Layer 12 of a small transformer language model trained on English Wikipedia (17 layers, counted from 0, width 128).
A neuron's activation on a vector x is GELU(weights . x + bias), where the dot is the dot product.

Input weights of the MLP neurons that the questions are about. A number n stands for n times 0.0024.
n3 (bias -0.036): -16 -7 -21 -7 -15 3 29 -7 30 6 -11 7 -22 -17 10 31 24 12 -51 30 58 22 2 16 52 -22 -41 42 -59 -11 -55 -13 6 -6 9 -26 -6 -6 -12 -14 -18 -4 -50 -39 -25 -6 -2 -23 -11 32 -83 34 5 -48 -1 14 23 -30 -28 23 6 -13 52 38 21 11 14 36 -2 30 23 -15 37 9 -30 -31 1 -36 3 -8 12 1 -4 -6 0 10 -27 10 2 -1 21 32 -41 -63 27 15 60 17 24 16 8 9 2 18 -24 -22 29 18 -1 11 21 22 -21 -32 3 -5 -27 16 27 2 -50 -19 -6 -23 13 16 24 -31
n8 (bias -0.045): 11 20 1 -31 -6 26 -43 -19 60 60 -1 -10 9 6 11 13 -4 -12 -19 -30 -49 -18 30 34 -7 60 61 40 -2 22 -12 11 6 4 26 -24 -37 -27 21 -13 13 5 -17 -16 -5 11 22 -12 -22 -13 -42 27 -15 2 -36 -20 89 19 18 32 4 -28 26 11 26 -12 -43 -1 54 43 -3 19 -56 -51 13 -18 -5 3 19 37 16 16 25 3 30 -17 -26 7 11 7 0 9 37 -35 -55 -29 -26 4 -2 35 -13 -5 -6 -77 -35 -29 -35 -38 17 3 -41 -15 -8 -11 -41 -16 20 1 60 -7 48 -20 14 -29 -31 -30 37 56
n119 (bias -0.036): -8 -47 6 -7 29 -11 -22 18 -8 -46 13 7 -27 -30 31 29 -38 -10 16 -14 12 -28 -4 -23 -40 3 28 -25 -30 -19 6 1 -6 10 53 -6 30 -18 28 -13 16 -2 7 7 2 5 19 -15 40 -6 0 -25 -6 29 15 9 -13 -22 47 29 18 -1 17 -31 41 12 17 17 13 -15 29 -3 -43 -38 -9 22 14 -5 -6 -23 17 -3 2 5 -25 -6 -20 7 17 12 3 -16 -12 -15 -6 -23 53 24 4 27 -5 33 -29 -30 0 -12 1 37 11 14 -62 12 -11 5 26 -36 -16 7 5 -18 9 -38 7 62 -27 1 7 -27
n184 (bias -0.051): -2 -20 -19 -21 24 8 23 0 11 11 -12 -29 -39 32 -21 -21 20 -20 -12 -33 6 -41 -34 -7 34 -4 -3 8 -3 43 -12 -12 -22 36 -21 23 -9 -23 -9 16 -39 11 28 -13 35 19 13 -35 -28 -2 -16 54 -27 35 -8 24 21 24 15 12 -14 4 41 -10 43 -3 7 -9 45 -40 -25 7 22 -14 -4 -47 -1 19 -15 -64 1 -19 30 41 -18 5 -2 19 2 -53 -2 16 -14 -30 -7 -34 49 16 -12 -20 -22 -11 33 1 25 11 28 2 8 9 -5 -12 76 -26 22 -2 -9 -38 4 -17 38 52 -5 20 -38 -13 10 -32
n226 (bias -0.036): 13 1 -4 -7 29 6 10 -20 -4 15 -9 -17 -30 -1 -10 -18 -8 -37 -8 13 -9 -3 26 48 -33 -22 -9 -13 11 -47 16 -18 -21 18 24 -24 37 30 75 -4 -10 9 -6 9 -10 29 -14 -51 8 2 -9 10 -14 -17 -57 21 -8 -24 -1 14 -14 30 62 37 1 -1 -15 10 -4 -4 -14 -55 -39 13 10 13 -47 26 18 10 45 -14 22 -28 5 16 20 -11 2 5 -16 -5 6 3 28 2 -31 -28 -22 -19 -17 -8 1 -3 -16 -18 -6 -9 13 38 -26 25 -4 68 7 37 -12 19 -26 -10 0 15 -2 -10 6 3 21 -41
n232 (bias -0.051): -34 -28 7 -17 42 24 -8 -41 -42 -17 32 14 56 -8 -14 -32 -22 -29 3 -16 -44 -16 47 26 -19 28 -26 8 -37 -10 1 -17 39 -11 7 -8 -19 -38 41 -1 -25 -23 -12 -7 -9 -46 39 -26 -8 -12 30 9 2 23 -31 10 46 26 7 16 20 -9 7 1 25 -5 -17 -29 9 -5 -31 -27 20 3 -20 7 22 10 11 34 13 -17 9 -11 2 -1 -22 64 -22 -9 32 -14 -5 71 10 47 -32 -80 3 20 -26 27 -3 -17 -41 -9 -32 -37 0 -13 7 18 -24 -53 8 7 13 32 44 6 -3 50 33 -40 19 20 42 29
n247 (bias -0.049): 28 10 -20 17 -12 4 13 1 -2 45 36 -14 -6 -21 15 -25 -1 -31 35 -33 -22 -13 -12 -9 -5 -44 4 -17 -8 8 -2 -13 32 27 27 -22 21 -9 -23 20 54 -15 24 9 -35 7 1 -3 -3 7 -16 13 10 -1 -3 11 29 10 4 21 -38 -6 20 -15 -26 16 -46 -10 12 14 29 -18 0 -2 -8 4 2 -41 18 -25 10 -11 16 37 -4 -22 -21 -13 -1 20 1 37 -10 9 -36 -28 59 44 -62 15 -20 -54 37 50 -21 25 1 -5 -4 29 6 -42 30 -39 49 -38 16 30 -29 -24 -14 17 -11 13 -30 -6 20 21
n267 (bias -0.044): 29 25 -48 -21 4 6 -7 7 40 -51 4 -35 20 -17 -4 -6 15 7 6 -21 29 48 1 -8 -55 6 -24 43 11 -7 -58 2 11 3 18 5 -34 -6 9 33 7 35 -5 -28 -39 31 9 -10 20 -28 3 56 42 59 0 -14 -17 17 17 -93 -9 -74 -4 2 54 -25 12 6 -18 -21 -26 14 -40 16 -71 10 5 12 -22 10 32 -2 54 1 -18 -31 29 13 32 9 -6 -45 -3 -16 13 -2 15 -14 17 24 21 23 -38 -31 9 -4 7 -3 -7 -16 -2 66 -58 -25 6 37 9 43 4 19 23 10 3 -25 -13 12 -30 -4
n270 (bias -0.036): 4 -36 7 -52 8 -5 14 -40 -1 2 11 10 -8 -7 -15 13 16 -9 37 1 41 38 -16 -22 -21 2 -7 12 11 -11 -21 -3 -27 59 -18 -21 -14 21 -15 -3 -1 -46 -8 -14 -28 -23 -1 24 -3 -4 -28 34 4 9 46 6 6 0 -23 28 33 -14 20 -7 20 40 15 -20 -26 -10 -19 -25 5 37 34 -10 -23 -15 -9 -1 9 -11 41 -17 -5 -20 23 -20 17 -5 -15 -38 -12 -31 -10 -24 1 19 -75 19 4 -17 -47 59 -27 33 5 -9 3 29 -18 6 -14 -2 30 -34 -37 27 9 34 32 40 27 41 -1 -24 4 26
n322 (bias -0.040): 8 -14 1 24 -3 8 4 -40 41 12 -2 14 -26 7 26 28 43 3 -18 -13 5 20 9 39 -2 -30 46 -5 -15 -2 12 -26 -41 14 32 -31 -14 -14 -26 -16 -28 2 39 31 -18 21 0 7 7 -5 -21 24 -5 10 -36 41 26 9 17 2 -30 -44 -66 9 19 7 15 62 6 -10 18 9 -22 16 40 35 7 -22 -18 44 4 -8 -52 7 8 3 21 4 -14 -38 -12 -26 64 -6 18 -12 9 38 -4 -16 -25 15 -20 4 -31 -48 -11 37 -45 -56 6 2 -13 40 28 -1 -24 -36 -12 1 7 14 26 -8 -48 -51 8 -8
n324 (bias -0.077): -8 8 44 27 -6 17 -9 3 6 11 -23 53 34 -15 50 -2 13 23 18 -52 3 -22 26 -33 8 -14 47 -50 -18 12 11 3 17 38 86 1 -13 14 -3 -21 36 1 -39 -64 20 34 -34 21 -43 -4 27 -21 27 66 -37 24 78 -67 46 -27 1 -1 38 59 14 -43 6 -23 5 -19 -20 9 14 5 38 -24 -8 1 -90 -31 6 69 15 1 9 -6 -5 0 4 -28 16 44 40 -8 -1 -52 -7 -27 -17 19 -39 -2 15 -22 -35 -4 -12 -6 -39 -4 -20 15 51 7 -30 -29 -26 5 -32 -23 -25 -6 8 -3 -5 -75 4 -15
n326 (bias -0.030): 22 5 18 2 -6 -11 -3 56 -22 -87 16 6 -33 -9 -5 -14 9 -18 -28 24 31 28 -28 -27 28 -51 -10 -15 13 11 -32 -21 28 -1 18 -4 29 -21 -9 -18 7 39 -76 -70 24 -21 13 5 12 -10 -31 -4 -19 -10 -25 36 -21 31 11 -23 -60 -45 -2 20 21 -1 -18 -65 30 -29 31 -32 2 51 19 4 25 3 -1 18 -29 -16 17 -17 20 23 25 -33 -5 7 8 -17 -16 -17 12 -14 16 35 24 -3 16 39 -26 -13 52 -19 0 -1 41 44 26 6 47 -10 -6 24 35 20 50 27 -9 -24 21 -34 -3 -14 15 3
n348 (bias -0.081): 5 -2 -20 27 -22 17 48 4 23 2 25 25 19 -40 58 14 29 13 -9 12 31 0 -10 -44 -13 -5 -15 -17 4 66 31 27 -17 32 23 19 -5 2 -25 15 -47 -27 46 -56 -9 -12 1 -33 -11 -6 5 10 -28 15 -40 15 19 -3 26 -40 -46 -24 3 -60 -3 54 -16 45 38 60 -18 -34 -16 -40 -13 -38 -30 9 -18 -69 41 14 45 -27 33 -33 -38 -5 -17 11 27 -26 -4 19 -57 2 9 16 -12 72 -15 19 26 18 30 -20 -10 10 -12 11 -22 -2 25 20 -11 -17 6 -13 20 -2 -10 42 5 -8 -16 -16 -29 13
n365 (bias -0.028): -2 46 -22 20 41 27 2 -25 32 -87 50 -30 -6 -5 -63 -26 9 7 43 17 -35 -14 -16 -20 35 -33 36 -29 -11 -43 -12 -12 40 11 1 28 -2 -2 8 -2 5 17 -23 -39 5 -27 -23 12 16 6 -16 40 -5 22 0 -41 12 23 -38 10 -35 -65 -4 20 -16 -12 25 -27 37 9 -6 -15 21 0 2 5 56 57 -47 11 13 12 13 21 25 -2 -16 11 2 30 -11 -11 -51 -11 14 -7 6 1 -63 0 -46 16 -5 -19 21 37 -7 -36 -13 -27 2 12 1 -30 39 59 16 -29 39 -15 -49 -19 35 3 12 -21 35 18
n391 (bias -0.069): 24 -10 -37 -23 -32 -2 4 -44 1 2 22 2 17 -30 5 22 37 -39 8 -37 21 -23 28 -26 -29 -60 -21 -26 -22 -27 8 -18 21 -4 12 28 17 -2 -6 -35 14 18 2 -41 9 -13 30 -28 14 -12 -5 58 24 -6 36 17 6 -8 -36 49 34 8 35 -8 -30 35 -14 26 17 22 30 -25 22 18 -20 -22 -32 -44 -46 -17 -12 -55 11 7 31 -48 -68 43 12 13 27 17 7 14 1 4 22 31 -3 -35 33 -23 -4 19 -7 13 -19 11 17 -14 -18 33 -30 9 60 6 -12 23 13 -48 -4 62 -19 -21 -33 -17 42 47
n392 (bias -0.043): 29 23 -3 12 -15 9 6 -27 42 -2 -37 10 36 28 -20 -30 25 13 -24 -16 19 -13 8 -21 -48 -23 -15 27 -19 -1 -14 25 53 -27 -25 2 13 -9 0 -20 -17 5 -20 -3 -4 20 -58 -22 31 -6 11 11 -7 -33 26 -23 -57 -13 33 29 -1 -7 27 -39 24 -11 -11 -42 -1 45 -4 12 -30 4 -19 11 -42 -34 -18 -17 59 21 -6 -19 13 18 4 25 10 61 2 38 -6 -1 -8 4 34 4 -20 -15 1 4 -32 -8 4 36 -3 38 7 -43 -10 14 26 -32 19 12 15 10 16 -1 -10 -15 -1 -23 41 -33 -2 41
n456 (bias -0.020): 10 -2 15 23 13 -3 26 -39 28 1 -3 -7 25 27 15 -24 -45 12 3 -12 12 -42 54 34 -52 -39 -52 23 29 -37 -20 -45 8 -35 -11 -9 4 -2 -7 -29 -12 -30 10 -25 15 -1 11 -11 41 21 16 6 -23 -12 -23 -20 1 8 -12 13 -17 -29 -9 51 41 8 -32 -7 19 26 -34 6 14 -25 14 6 -2 33 27 -8 -14 -7 -16 -19 27 1 -7 3 24 29 8 18 -7 -37 -39 36 -3 8 21 -16 -16 -19 28 14 13 20 15 25 -37 -1 -33 -18 -28 14 23 1 16 30 3 -9 7 5 -28 29 22 8 22 13
n482 (bias -0.037): -17 2 15 10 42 2 6 -11 -20 -17 -26 -33 -14 4 -45 23 52 13 41 5 4 -34 39 40 -30 0 10 -73 18 -31 59 -13 -8 -10 9 -1 -33 37 2 27 20 -4 -30 0 -37 59 9 1 -35 3 32 2 -11 -19 -6 -15 10 -11 26 18 -1 -56 78 -12 -27 -31 -8 -26 1 -8 -1 -18 -1 13 6 -1 -24 -7 -35 -6 8 11 14 23 -11 -20 -29 -11 2 13 -24 -9 -31 28 6 36 22 -72 -29 26 -4 -45 25 68 62 4 5 9 -42 8 -13 5 3 -1 28 -6 29 -15 -12 -27 36 39 33 -2 46 -70 -7 11
n495 (bias -0.053): -17 11 8 16 -18 -23 25 1 -3 -17 24 22 14 -51 53 -19 -46 13 16 -24 -7 -2 27 -16 -23 13 -42 12 7 -8 -22 -26 -2 30 -6 -20 1 -14 26 -31 -9 42 -15 33 -30 -23 14 -15 -27 -9 -9 48 -19 -48 -23 24 78 58 29 25 19 -23 -4 4 -17 -30 39 -10 56 13 39 -50 -36 7 -50 26 32 -2 -39 15 16 -23 5 -48 21 -7 5 13 -35 11 -13 0 -32 4 34 29 22 -3 23 -6 -24 13 37 9 -3 -19 -7 10 -59 -20 27 -42 70 -29 -3 -41 -4 -10 48 11 -12 -8 -19 35 -30 -32 52 14

Each question shows a token from some text and the vector x that enters the MLP there. A number n stands for n times 0.069.

"-": -18 10 -43 -22 -12 16 4 -26 6 -16 -9 28 -13 16 -16 1 -8 -10 -32 43 53 -2 -6 19 -26 -7 -2 -1 24 5 24 -4 21 20 -8 24 -3 12 1 -2 12 29 21 4 -14 -19 2 -2 -2 -3 20 -19 23 33 34 -1 8 -9 26 -25 -15 0 -13 -23 -8 -15 14 10 -6 32 -12 -22 35 2 -16 19 -14 -14 31 2 -14 33 -21 -4 -10 25 -13 -16 -4 7 -16 -19 0 14 11 1 0 -14 26 4 15 13 2 -28 0 -19 11 -9 -1 -40 -17 -38 3 8 -2 3 29 -18 -27 4 -5 21 -16 23 -18 -13 -20 4
Which three neurons fire most, strongest first? n348, n267, n322

" starting": 5 -19 -10 -4 -23 -24 -11 15 16 13 -12 10 24 30 -9 17 18 55 -24 0 -17 3 -21 8 -3 7 21 -22 -9 26 -14 -17 -2 1 31 0 -24 27 6 -25 -1 17 -4 -6 24 -19 0 -16 28 16 -7 7 -8 -10 24 -2 9 -21 42 21 -33 15 4 -19 17 5 0 -25 -29 -7 -9 -5 26 -15 3 -14 19 2 -13 -10 -5 -10 -26 52 -7 -11 11 -37 -6 -6 -14 4 -7 2 2 1 8 7 53 -2 24 26 -3 -5 -13 -6 14 -6 18 -27 27 -28 -28 21 12 26 4 -18 13 -28 -25 7 -5 -2 4 13 -33 -19
Which of these neurons fires most? n3

" base": 5 -25 -31 -7 20 -27 8 -14 -11 -6 7 -3 1 -3 -25 8 -12 7 -46 25 -12 5 14 0 -17 -8 41 1 -21 7 11 -10 33 -42 14 -3 -26 5 17 -28 6 19 -5 13 18 -13 36 27 -10 9 1 -7 4 15 8 22 -25 -10 -26 -5 -17 22 -23 -17 -6 -31 -2 8 -18 13 -19 3 12 -8 11 -7 33 2 44 9 -8 18 -28 23 5 23 9 -57 -44 -4 12 20 12 0 11 -2 -13 15 13 5 7 16 5 -8 10 3 -9 6 3 -7 -17 -19 9 16 25 38 19 4 4 -21 -23 15 1 7 20 8 -8 -37
Which two neurons fire most, strongest first? n326, n322

"an": 9 -16 -14 -10 3 -2 12 -1 4 -14 16 -12 -10 12 0 -4 9 4 -21 2 -7 36 24 30 -21 -24 8 23 -7 9 -33 5 -16 -42 -4 -30 10 -13 -11 5 -5 5 17 13 30 3 -17 -13 9 -77 15 -4 22 24 -2 2 10 0 -3 6 10 24 -11 -15 -19 -9 6 -20 -2 3 6 3 46 -15 -5 0 -5 -5 43 6 10 27 -7 -12 17 -5 13 -28 -42 2 -16 28 3 14 -6 -8 15 -18 33 20 -7 -32 -31 -6 -18 8 28 4 30 -6 -15 -6 -10 24 16 11 -22 28 -13 -35 18 -6 26 -1 23 -10 -13 13
Which of these neurons fires most? n392

"y": -13 -13 -12 -31 -10 -31 27 7 7 -25 20 11 8 21 9 -3 -18 19 -32 -18 -1 19 -11 4 -37 11 20 -5 0 32 7 4 16 -5 4 -10 1 -13 8 25 28 -14 39 13 6 -31 19 25 0 -23 2 -25 -18 16 25 26 19 15 0 -1 35 35 4 -8 -20 -12 26 -6 -24 -12 -7 -10 26 -23 14 -13 7 -16 26 2 3 14 5 22 -10 -31 39 -45 -22 -7 -20 1 -39 -2 15 -4 13 -7 9 -2 9 -13 -21 9 -3 -41 12 -34 15 -2 8 -26 -2 16 26 -11 -30 16 -11 -21 16 -21 22 5 2 3 15 -3
Which three neurons fire most, strongest first? n270, n119, n247

" (": -17 12 -5 -22 10 15 22 2 12 -20 -13 -15 5 27 -16 3 -4 -19 -15 25 1 -1 -25 -6 -31 1 6 -32 31 20 12 8 -3 11 -25 16 -19 5 7 37 13 -3 40 -1 -25 -9 8 24 -2 -18 3 -13 0 -1 44 -12 -6 21 23 45 -12 -11 -4 -1 -35 -25 18 8 -15 13 -1 -9 -3 21 3 10 13 4 -5 -2 -16 0 13 -1 -16 6 14 -27 -18 -14 -30 -36 -3 9 9 -9 -6 -35 0 -4 -16 35 -4 -35 -11 -5 3 -3 20 -9 -17 -27 32 28 23 0 11 -2 -7 -19 15 32 -9 30 49 -17 -6 -25
Which of these neurons fires most? n482

"ots": 6 -21 -3 -1 24 -3 9 5 -15 -33 13 5 -11 35 -2 -9 -37 27 -15 6 -3 4 -2 2 -23 -2 8 -6 -7 10 -21 -23 14 -17 0 -1 -21 -34 15 6 22 35 -2 0 29 -6 -3 6 27 -14 -5 -3 -2 18 28 -29 -4 6 0 24 9 39 -18 -19 -39 15 31 9 -7 11 24 4 43 -15 14 -23 33 15 -7 19 15 -5 -12 5 0 -14 35 -37 -5 9 3 47 -20 15 -16 6 7 -29 55 13 -15 -29 0 -4 -10 -25 0 13 22 -7 -7 -16 -34 -2 -29 0 -7 16 -4 -39 -21 -7 19 1 -2 -6 8 9
Which of these neurons fires most? n119

"-year": -23 3 -21 -6 -7 -16 8 -3 -5 -31 0 -23 13 -17 28 6 -13 9 2 13 8 -1 -11 13 -29 12 -3 -32 -12 44 7 -22 11 -4 -18 -15 -16 11 2 2 -6 24 10 4 47 -19 29 -6 6 22 -3 -14 -4 0 -11 -20 -10 17 13 -7 -36 41 -14 -6 35 -6 18 -9 -1 9 5 9 71 10 14 -12 -4 -8 9 -16 -6 10 -14 32 -14 -16 -12 -10 1 -27 -40 -22 -23 24 9 15 27 -11 43 8 33 26 -2 -13 15 -2 28 9 12 1 21 -2 -4 -19 -13 6 -16 -14 15 -31 -3 30 -31 1 -14 9 -25 -1
Which of these neurons fires most? n184

" Oblast": 0 3 -22 -32 -12 -5 -1 13 12 -18 -12 -10 -23 20 -19 -15 -5 8 -12 -18 0 18 6 42 9 13 0 4 7 39 -12 -5 13 -45 21 -25 2 -32 -15 20 34 28 12 11 40 -15 -5 -28 15 4 1 -24 -1 13 -7 8 -2 18 -12 -21 17 43 -15 -32 2 20 -5 0 4 8 -16 1 27 13 10 -6 13 10 12 22 -2 -10 -8 36 17 6 26 -37 -20 -9 -30 -11 10 -30 3 3 9 -28 13 4 3 7 -23 -4 -22 0 6 4 10 -1 -25 8 1 14 -5 5 -15 15 -8 -47 24 24 12 -18 12 19 -29 8
Which of these neurons fires most? n267

" with": -15 25 -7 -6 -1 0 10 -2 28 0 -11 -3 9 5 -5 23 -22 10 -26 -8 35 -6 -7 -27 -39 28 0 -27 -15 -1 -21 -6 -33 -19 -30 21 -24 16 4 -2 -12 10 -16 -11 2 8 -11 3 4 -3 -17 -7 13 -7 -1 9 -9 15 7 35 19 29 -12 -14 -34 14 23 -31 -14 -7 -2 -6 28 -10 9 26 18 4 1 12 -19 19 32 25 -5 -28 6 -57 -18 -5 12 -3 19 3 2 -10 -4 7 36 -9 -3 -13 16 -16 -10 4 13 16 30 -22 -16 12 3 26 20 21 9 11 -28 -11 -28 -4 4 36 22 -24 38 -11
Which of these neurons fires most? n391

"ak": -23 12 -9 7 -2 15 32 -8 -2 -25 32 -2 10 14 10 19 -11 6 -5 18 -12 -5 8 5 -25 -44 -6 1 19 -1 9 -25 14 -15 8 23 -32 34 5 -13 -34 32 -12 -14 -7 -37 32 35 7 -14 6 -1 17 15 11 6 -1 -10 -15 0 -10 13 -10 0 -20 0 2 -7 -31 -16 -14 28 53 -11 -10 3 -11 -4 30 21 6 0 -43 -8 -17 -14 30 -63 -61 7 -6 -5 -7 3 -8 15 23 -7 23 10 0 25 2 -10 -5 4 26 7 17 -9 14 0 3 -21 -1 23 23 8 6 -11 3 -2 -6 13 -12 1 -21 3
Which two neurons fire most, strongest first? n326, n456

"iv": -50 -5 3 -19 -28 15 13 24 4 3 2 18 0 15 31 -32 12 6 -33 0 17 26 35 24 9 12 -7 -12 21 20 -21 -14 -11 -25 5 -11 -11 -7 3 7 15 8 7 -9 3 0 -4 -33 5 -50 1 -38 -14 32 -7 7 6 25 -35 13 -15 27 13 -6 14 25 -11 -22 -23 5 7 -2 11 0 -7 7 21 17 38 -20 2 6 -5 -10 13 8 -24 -9 -3 -7 -29 21 4 4 -14 -3 6 -38 22 19 -13 -12 -10 -10 5 16 28 -49 31 -4 -8 -13 -12 -3 -21 -6 -30 14 2 -11 25 21 25 10 -2 3 -14 27
The most active neuron and its activation: n232, at about 1.4

" through": 20 29 -14 -23 -12 21 -5 0 16 -23 -17 12 28 21 18 13 -17 -4 -23 -11 14 4 -35 -11 -46 2 13 -11 24 10 6 -1 -18 0 16 21 -1 19 11 12 7 2 -17 -3 16 -2 1 -9 1 8 -5 -5 16 -31 3 -15 -18 1 16 -9 -1 62 -23 -1 3 -14 -7 -19 -23 6 7 -3 3 -7 25 9 -19 -13 -18 4 -3 -19 22 -3 17 6 0 -61 -10 -24 -17 7 6 -13 3 -10 -4 -2 20 -22 -2 -15 -8 -15 11 -8 25 3 41 -7 -23 -5 -3 57 13 11 5 9 -9 -11 -19 10 3 46 52 4 -6 -25
The most active neuron and its activation: n226, at about 1.4

" Bo": -5 17 -25 -22 26 1 -9 9 29 -8 -9 -3 -9 -10 1 10 -24 47 -30 20 11 36 14 -25 -27 -17 -7 -11 -33 5 4 19 -27 -23 -2 -24 -19 14 -18 -15 20 -8 16 23 29 -51 -4 1 -31 -48 -12 -17 14 -8 0 -1 -4 3 -9 45 12 24 -12 0 9 2 -5 -16 -33 15 29 14 9 -5 -4 23 14 -14 0 26 -23 13 -3 -10 7 3 27 34 -4 -19 -15 -13 7 -6 5 1 0 -4 6 4 5 -16 9 15 2 20 -24 -11 19 5 -9 -17 -2 -2 27 4 20 7 2 -37 14 20 -14 2 14 37 2 -9
Which two neurons fire most, strongest first? n270, n391

" is": 6 10 -10 -8 -16 3 -1 2 32 -17 -5 9 -6 8 -9 -7 -32 8 2 -6 38 -2 1 -17 -35 21 6 -1 -2 21 37 8 30 8 -19 9 37 -4 -3 -37 -7 7 36 14 -4 -3 -12 9 1 3 -5 -15 0 7 13 23 29 -2 9 21 12 36 -27 3 -27 -8 37 -22 -10 -3 14 1 -7 2 7 31 12 -23 -15 -18 9 -5 -12 -2 -1 -2 14 -41 -39 -43 -21 -4 -11 5 2 -20 3 9 31 -10 -5 23 4 -26 4 -15 2 -16 -2 -46 -34 -13 -7 -8 -11 10 16 4 10 -22 1 35 -4 21 49 17 -12 -3
The most active neuron and its activation: n495, at about 1.1

"k": -24 19 13 -32 -12 2 31 -30 27 -21 17 -15 9 36 0 11 21 -7 -18 7 1 19 -9 17 -18 1 29 -3 19 3 -7 -20 -7 -13 -6 17 3 -24 -19 -10 -5 30 12 1 7 -16 3 27 6 -32 14 -12 32 1 10 -4 8 -13 11 2 11 5 16 -38 -14 10 -6 -8 -49 2 10 4 -8 1 -11 4 10 -27 23 -20 -12 8 -11 -3 26 -11 53 -15 -28 -9 -12 -36 28 -5 2 9 -2 14 9 9 13 -13 -10 35 -2 -8 23 -18 36 -21 -18 9 -25 -9 -21 37 3 39 -10 -13 -30 -26 3 -8 -1 23 1 -10
Which of these neurons fires most? n267

" Engine": 6 1 -34 -1 -15 11 -20 -11 -11 28 -3 0 -7 -15 14 -1 1 21 -38 13 32 -10 36 5 -11 -16 34 -19 25 22 -11 1 5 -17 -10 -16 6 -2 9 -6 -20 -6 12 3 10 -20 24 -8 -8 -2 -7 -13 8 -15 26 -20 26 -18 15 8 22 32 -17 -39 30 -15 13 5 -21 14 18 -16 19 -19 12 9 39 -1 -4 46 -16 -3 -53 2 -30 15 -3 3 -21 -5 -15 31 15 12 9 18 7 -24 9 19 -13 -15 -2 -21 -9 -14 -15 -18 0 18 20 -6 -6 2 18 10 21 8 22 -43 -21 14 16 -19 -25 22 7 -13
Which of these neurons fires most? n232

"ed": 12 -6 1 -14 -10 -11 10 -1 17 11 2 12 13 37 -13 -17 0 -8 -19 -17 8 29 -5 -2 -9 -26 -7 12 17 12 14 -8 -5 9 -10 -10 -12 18 18 1 -6 12 -18 28 -1 -11 -1 40 -5 -16 14 -40 -10 4 37 -2 14 -10 -10 -3 -1 10 -12 -15 -26 -26 25 -22 -27 5 4 42 27 -22 -8 15 10 -27 -17 1 29 -30 8 7 -5 -29 17 -54 -30 -8 -40 15 6 -11 -6 -9 28 17 5 13 12 25 -2 -6 4 -25 15 -8 50 0 -12 -33 13 39 -1 15 -20 -8 20 -22 -8 13 -3 -18 27 27 -8 7
The most active neuron and its activation: n392, at about 0.25

"ath": -7 2 -26 -44 -20 -21 35 4 18 -16 15 0 4 31 5 -24 1 -1 -20 -7 8 23 2 0 -18 26 11 5 -2 7 -25 14 7 2 14 -6 8 -21 -14 1 3 -25 35 -6 34 -34 -15 30 9 -13 -2 -3 4 -9 20 2 -10 -23 -13 10 6 18 21 -19 4 -14 18 15 -32 -9 -15 -14 7 -10 8 -27 41 -6 42 -10 17 30 -9 25 -4 -10 30 -16 -2 -2 26 -18 -14 5 -1 9 -15 -11 20 -17 26 -10 -5 -2 -13 -8 40 -27 30 16 -15 -45 -6 -4 18 0 -14 33 -44 -13 -7 -15 34 6 5 3 -3 -20
Which of these neurons fires most? n270

"ri": 30 -7 15 -59 -23 10 27 -16 -3 15 2 1 -3 24 0 -18 -9 33 -20 28 -8 24 1 9 16 6 -11 5 -2 15 -11 14 2 -8 -6 -4 18 -7 6 2 3 -5 37 6 23 5 13 17 -5 -35 32 -16 -7 -2 -4 -8 19 14 -8 12 -9 27 7 -6 -11 14 17 10 -40 13 14 -12 -12 -12 17 -45 26 -8 11 1 -6 18 -9 -17 -22 -11 -18 16 -25 30 12 -12 19 21 -12 -12 -26 -21 25 22 11 -17 -3 1 -6 28 1 -20 12 -28 37 -40 -51 -31 0 2 -24 6 -17 -3 1 -20 29 -25 4 9 -4 -10
The most active neuron and its activation: n232, at about 1

" officer": 9 -19 -34 -26 30 -7 -1 -15 20 -11 28 -1 13 14 11 -7 -46 -5 -28 17 -2 18 -10 -11 -9 4 0 -1 20 16 6 -9 -10 -42 4 4 -26 -19 15 6 9 5 18 29 29 -7 19 14 -17 0 -17 -9 -1 10 15 7 19 14 21 -1 6 -15 -23 -31 -25 -16 -7 -14 -11 2 18 -10 53 -4 5 4 31 -13 -11 2 15 19 -2 19 16 -7 28 -23 -20 8 -25 9 24 2 2 7 4 -2 4 -8 9 -3 20 -25 -23 -29 12 -13 14 -4 -8 -24 -22 42 35 31 -18 -7 16 -43 -8 11 -2 -7 27 -1 -6 -31
Which of these neurons fires most? n322

" the": -7 9 1 -18 3 14 9 0 -1 -14 25 -11 13 -4 15 -10 -13 58 -2 7 15 10 -24 -2 -10 -10 14 13 -8 20 -20 -1 -40 -24 -13 -18 -23 1 -15 -15 -16 12 15 9 50 22 -7 11 -10 14 -11 -33 13 -5 -15 3 -11 4 20 36 -12 39 -5 -9 -14 1 15 13 -3 -9 14 -10 57 -8 -22 34 2 -8 21 -10 -6 5 9 15 -8 -16 -21 -67 -8 18 -5 -13 11 5 2 6 10 2 43 22 17 11 -6 -18 0 -22 -11 -8 6 -23 -23 -33 -8 -7 5 -15 11 14 -10 -30 21 17 15 1 28 11 5 -26
The most active neuron and its activation: n119, at about 0.46

" dep": 3 -8 -16 -37 1 -26 8 -44 -9 11 -15 20 19 -9 -22 2 -10 7 -17 5 1 -18 9 -9 -18 12 -29 -3 17 20 26 17 16 -12 1 -14 23 18 -3 2 -10 -3 -7 -8 14 -27 -3 -5 18 30 -6 -19 28 -1 18 -32 25 -19 -18 8 -7 17 0 -17 18 21 -3 -27 -11 0 31 22 20 7 -14 12 25 -32 -17 -26 5 -11 8 -22 15 -37 17 -2 -25 -3 -42 15 -9 -7 14 8 -3 1 25 1 46 16 19 -17 0 12 11 -1 -3 -22 -26 -29 -8 15 4 14 -18 -5 24 -15 23 38 -1 8 55 2 -15 9
Which of these neurons fires most? n391

" al": 8 -17 -4 -4 20 5 -13 -11 -4 16 -32 -2 -14 -16 20 21 7 3 -57 5 26 4 18 0 -41 -12 -1 -13 -3 0 23 10 22 -23 -7 -19 -3 17 -41 13 7 15 41 -21 6 -20 29 9 -9 -7 -13 -4 -3 14 27 -33 -13 7 6 9 -32 41 -10 12 7 -16 -14 -14 -17 -2 -3 26 14 -23 -6 -11 14 -15 -1 1 -9 -9 12 -5 4 30 35 -19 -8 -17 31 -15 9 37 -17 37 -6 16 40 2 6 41 16 12 13 12 -2 15 -18 -20 -3 -8 -60 -1 -18 8 12 9 7 -3 -6 6 13 -11 7 -13 -9 -27
Which of these neurons fires most? n456

" reg": -6 13 -5 -14 9 19 -14 -5 -7 28 5 -12 -16 -20 -6 -35 -19 30 -39 -9 -12 -11 22 -4 -3 -7 15 -13 11 40 13 21 14 -37 7 -24 -12 8 -22 -20 2 10 12 9 6 4 -22 0 14 34 -7 9 3 -15 26 -20 30 -1 -21 -3 12 30 -25 -25 -5 -1 5 -24 6 -12 18 21 18 -28 -16 18 19 8 19 15 7 4 -2 -13 29 7 25 -4 -2 9 -8 -8 21 42 1 25 -18 12 11 18 12 6 3 -19 -9 10 11 -16 18 -23 -13 -36 -52 -20 -17 20 37 -15 28 -26 -1 18 21 -16 1 -9 -38 -5
Which three neurons fire most, strongest first? n8, n232, n392